Layer 8 of a small transformer language model trained on English Wikipedia (12 layers, counted from 0, width 64).
A neuron's activation on a vector x is GELU(weights . x + bias), where the dot is the dot product.

Input weights of the MLP neurons that the questions are about. A number n stands for (n - 500) times 0.0022.
n1 (bias -0.148): 446,588,652,571,532,653,640,258,720,572,775,574,589,318,527,615,537,469,756,667,402,510,398,478,550,499,262,509,534,570,515,305,415,572,529,574,468,398,532,316,403,354,671,377,519,487,650,618,705,523,515,569,398,386,594,713,615,583,502,458,477,542,526,449
n18 (bias -0.197): 695,419,509,572,646,53,339,672,485,410,419,473,579,442,413,370,393,490,921,627,209,394,534,374,333,594,355,576,548,376,546,648,416,231,350,541,450,381,244,509,327,605,593,361,579,709,487,968,537,589,583,566,581,667,709,440,836,263,403,519,776,558,579,559
n32 (bias -0.160): 682,589,642,548,572,414,526,576,678,425,404,387,379,363,629,372,490,423,520,545,407,300,644,695,716,510,315,445,306,491,349,499,504,445,597,353,402,519,353,527,348,645,671,341,574,602,661,340,349,452,477,581,439,672,631,427,675,738,717,478,694,547,417,515
n97 (bias -0.009): 496,522,596,535,538,411,577,643,590,891,571,624,456,152,401,444,501,494,752,532,410,569,587,669,670,697,524,646,371,459,599,719,408,508,566,592,561,707,487,583,593,476,499,403,491,468,460,589,560,567,542,703,675,571,628,487,317,614,532,515,575,437,662,537
n126 (bias -0.034): 500,523,618,449,516,566,454,623,455,792,339,340,575,473,302,500,531,515,360,381,605,770,526,378,408,578,670,404,561,530,544,547,400,468,503,468,535,478,719,512,552,419,413,490,543,283,423,458,802,485,642,508,634,362,550,542,516,583,204,452,410,716,442,467
n130 (bias -0.199): 505,162,464,597,489,709,598,562,497,378,627,392,572,381,542,625,427,344,607,463,381,622,415,691,400,386,277,398,467,607,487,628,570,261,488,661,289,541,226,448,532,656,329,372,679,491,567,444,429,299,542,488,447,375,488,481,475,571,421,369,415,740,303,521
n149 (bias -0.155): 462,464,408,513,354,416,601,543,642,422,402,605,458,487,467,567,572,586,266,432,507,506,609,263,673,497,473,604,468,731,717,381,264,544,660,525,420,635,373,394,706,269,563,468,521,583,518,584,470,391,438,531,686,493,611,610,468,504,279,592,202,497,498,375
n150 (bias -0.121): 622,554,625,481,656,445,613,534,534,757,669,595,585,399,658,483,440,387,416,453,467,323,353,385,398,549,257,529,649,233,310,528,511,518,700,596,460,493,676,715,628,544,495,657,484,481,636,437,490,326,375,477,304,429,263,465,599,611,594,519,695,515,467,199
n168 (bias -0.145): 394,581,548,706,542,684,541,603,744,341,614,305,483,600,213,475,425,258,431,362,330,594,477,389,387,630,511,525,543,386,535,562,482,469,586,624,504,439,599,441,416,412,639,345,390,633,344,514,649,501,605,434,590,324,510,409,665,387,180,417,748,590,380,714
n187 (bias -0.062): 403,375,555,589,398,380,409,628,320,459,477,519,682,536,481,219,460,346,559,448,373,508,421,511,480,442,522,307,340,406,574,403,467,416,433,632,616,488,587,491,392,449,164,749,310,524,383,351,598,711,353,546,459,447,439,514,457,401,421,740,419,382,460,275
n197 (bias -0.232): 274,504,376,563,393,320,641,505,457,941,309,404,267,440,512,413,542,589,563,347,278,547,516,630,237,629,432,590,743,662,510,287,344,515,369,654,265,450,367,552,488,325,401,530,302,699,493,576,598,545,437,578,469,534,524,667,649,557,335,484,321,625,405,430
n213 (bias -0.119): 663,336,551,517,341,655,574,633,759,672,349,645,458,611,462,663,474,485,594,418,417,358,490,564,635,567,286,575,640,445,716,533,578,646,374,684,559,517,539,411,366,298,606,370,562,648,368,645,364,451,469,639,572,676,627,529,818,306,411,371,458,639,434,797

Each question shows a token from some text and the vector x that enters the MLP there. A number n stands for (n - 500) times 0.012.

",": 473,535,448,353,459,454,376,380,459,448,398,521,528,549,380,499,645,596,710,513,540,482,587,562,504,397,660,650,619,530,483,432,569,343,238,665,612,584,391,557,501,529,576,608,540,407,471,453,550,473,320,512,677,456,503,505,448,360,573,530,560,543,554,428
Which neuron lights up most? n18

"\n": 548,617,491,397,372,519,357,395,654,446,446,481,468,495,555,554,606,591,701,445,554,550,565,496,553,458,527,503,601,544,430,425,467,452,462,570,604,537,315,523,548,564,805,399,719,475,518,369,535,336,411,425,525,495,515,532,322,499,524,430,566,493,458,471
Which two neurons fire most, strongest first? n32, n1

"He": 373,630,539,378,379,599,338,397,435,553,392,525,339,466,501,494,567,349,677,428,625,605,422,466,402,570,563,354,622,602,549,500,595,384,469,688,591,631,399,568,690,607,585,648,508,419,554,403,455,552,466,394,564,399,448,547,322,532,561,528,547,463,457,445
Which neuron lights up most? n126

" is": 454,451,491,565,551,480,229,427,466,395,489,498,522,545,549,420,577,486,652,532,538,484,511,516,492,390,587,547,576,495,410,352,809,354,444,665,630,536,456,642,551,564,611,534,620,402,518,478,431,465,403,443,529,507,486,565,357,368,719,468,577,568,510,428
Which neuron lights up most? n18

"y": 499,453,612,503,366,516,503,491,423,452,452,571,580,494,365,504,722,653,636,467,480,515,464,633,565,439,483,505,561,505,680,478,469,387,382,492,548,502,367,639,386,490,574,530,547,359,348,409,687,431,292,504,744,429,428,315,445,504,566,665,580,569,574,432
Which neuron lights up most? n187

" Ag": 439,390,380,355,406,627,390,345,440,521,507,403,602,538,429,505,624,511,558,472,587,591,488,447,532,489,460,472,632,652,606,467,519,492,611,343,611,654,567,634,557,544,670,656,819,430,363,376,446,505,546,255,608,513,545,468,531,421,442,681,425,458,214,447
Which neuron lights up most? n126

" of": 392,497,382,613,471,515,315,380,497,466,471,516,344,577,495,481,649,540,801,483,484,532,576,531,477,382,511,594,486,500,505,443,639,365,312,622,600,528,422,620,547,493,577,528,578,442,504,503,470,505,305,569,655,499,568,527,488,436,472,597,470,432,443,551
Which two neurons fire most, strongest first? n18, n197

"osp": 264,558,542,457,339,500,459,470,215,524,367,517,509,559,425,560,640,607,553,617,477,627,487,522,434,510,475,502,476,642,538,622,614,526,542,540,766,675,371,514,487,707,489,430,416,306,470,606,503,586,444,420,569,243,438,561,433,453,384,579,505,477,399,617
The three highest activations, in order: n126, n187, n97

"ect": 526,445,640,521,417,588,585,235,526,419,598,584,511,586,461,497,555,394,532,503,599,497,307,623,518,555,453,510,532,559,626,359,603,426,363,604,499,621,468,347,452,494,672,585,749,439,349,554,570,470,279,462,321,435,592,672,384,236,599,504,540,531,398,586
Which neuron fires most, and how strongly? n1, at about 6.3

"omm": 331,547,501,597,398,519,476,336,407,530,590,477,551,673,366,396,633,638,569,347,495,617,294,595,498,521,510,457,528,504,478,297,395,458,467,596,481,619,327,388,527,481,595,556,412,589,596,539,647,578,428,496,707,358,461,549,460,530,653,472,629,525,248,556
Which neuron lights up most? n197

"\n\n": 556,601,467,399,371,541,346,389,628,443,463,483,462,475,539,551,608,593,708,443,583,564,576,496,563,462,531,493,579,560,426,427,442,456,455,585,601,535,315,529,542,557,781,392,708,469,507,362,553,340,413,448,536,496,517,541,326,515,520,428,565,490,471,477
Which two neurons fire most, strongest first? n32, n1

" on": 388,612,347,376,432,572,352,491,549,439,476,505,389,560,509,430,684,475,706,620,393,357,544,581,564,473,532,484,450,454,459,524,660,437,406,581,570,478,451,639,560,467,677,582,702,468,526,316,495,525,276,441,741,431,509,441,517,518,541,662,513,390,467,482
Which two neurons fire most, strongest first? n32, n187

"-": 433,444,490,465,431,452,353,480,585,460,332,569,344,624,496,419,672,412,771,290,544,524,531,488,445,556,509,483,569,563,489,538,609,477,453,612,550,443,355,571,478,584,695,508,613,575,451,464,508,500,477,310,515,424,631,546,402,473,523,619,607,485,441,465
Which neuron lights up most? n18

" the": 473,604,552,559,350,479,351,409,619,535,421,531,395,549,552,510,683,514,777,465,517,467,544,525,395,424,527,483,582,462,526,440,676,406,475,656,526,547,471,438,563,554,653,634,609,470,452,396,566,435,252,422,572,571,541,444,452,423,547,528,457,443,354,463
The three highest activations, in order: n213, n197, n187

"cl": 440,595,535,375,397,530,560,365,493,520,535,438,278,616,462,574,747,458,508,433,562,428,516,474,400,563,518,482,393,636,417,195,606,503,519,613,478,631,418,551,381,592,659,685,512,422,490,685,535,441,360,586,421,574,494,591,501,463,574,798,516,425,319,476
Which neuron lights up most? n197

"50": 567,597,494,489,401,570,318,493,450,516,405,562,453,460,485,524,616,551,663,593,579,518,344,665,468,522,464,484,518,435,502,373,493,409,360,542,604,527,330,519,631,480,664,636,494,542,522,395,524,542,201,520,418,421,589,465,605,573,481,639,421,605,272,627
Which neuron fires most, and how strongly? n197, at about 3.1

"2": 515,650,530,570,311,563,390,330,543,477,437,486,498,588,435,463,611,420,567,510,586,515,466,654,414,474,460,382,547,554,508,386,551,428,431,630,590,430,235,363,594,519,746,645,547,610,536,290,507,629,388,570,577,381,475,459,563,443,506,603,555,588,409,592
Which two neurons fire most, strongest first? n168, n1

".": 504,543,489,399,399,506,338,314,628,461,419,538,506,529,471,556,610,626,741,449,585,590,555,489,535,418,591,447,589,558,383,399,468,469,391,586,602,539,360,547,545,509,699,480,707,504,427,397,622,364,446,466,540,451,518,530,323,538,476,509,550,549,482,444
Which neuron lights up most? n1

"ated": 516,541,515,467,487,534,461,464,537,475,398,517,426,516,570,308,659,513,642,577,549,448,609,606,524,490,409,518,529,433,509,455,702,388,359,669,561,445,388,543,430,636,775,759,560,277,452,432,543,487,368,614,630,439,460,355,330,563,546,586,425,500,522,427
The three highest activations, in order: n32, n187, n97

" Comm": 452,670,543,381,301,497,417,323,490,570,513,544,474,620,487,406,838,479,649,401,542,581,469,508,479,536,606,448,509,477,469,378,469,421,438,550,536,591,473,437,595,610,632,584,421,456,403,445,516,514,366,285,550,560,523,535,522,437,635,460,655,410,276,624
Which neuron lights up most? n197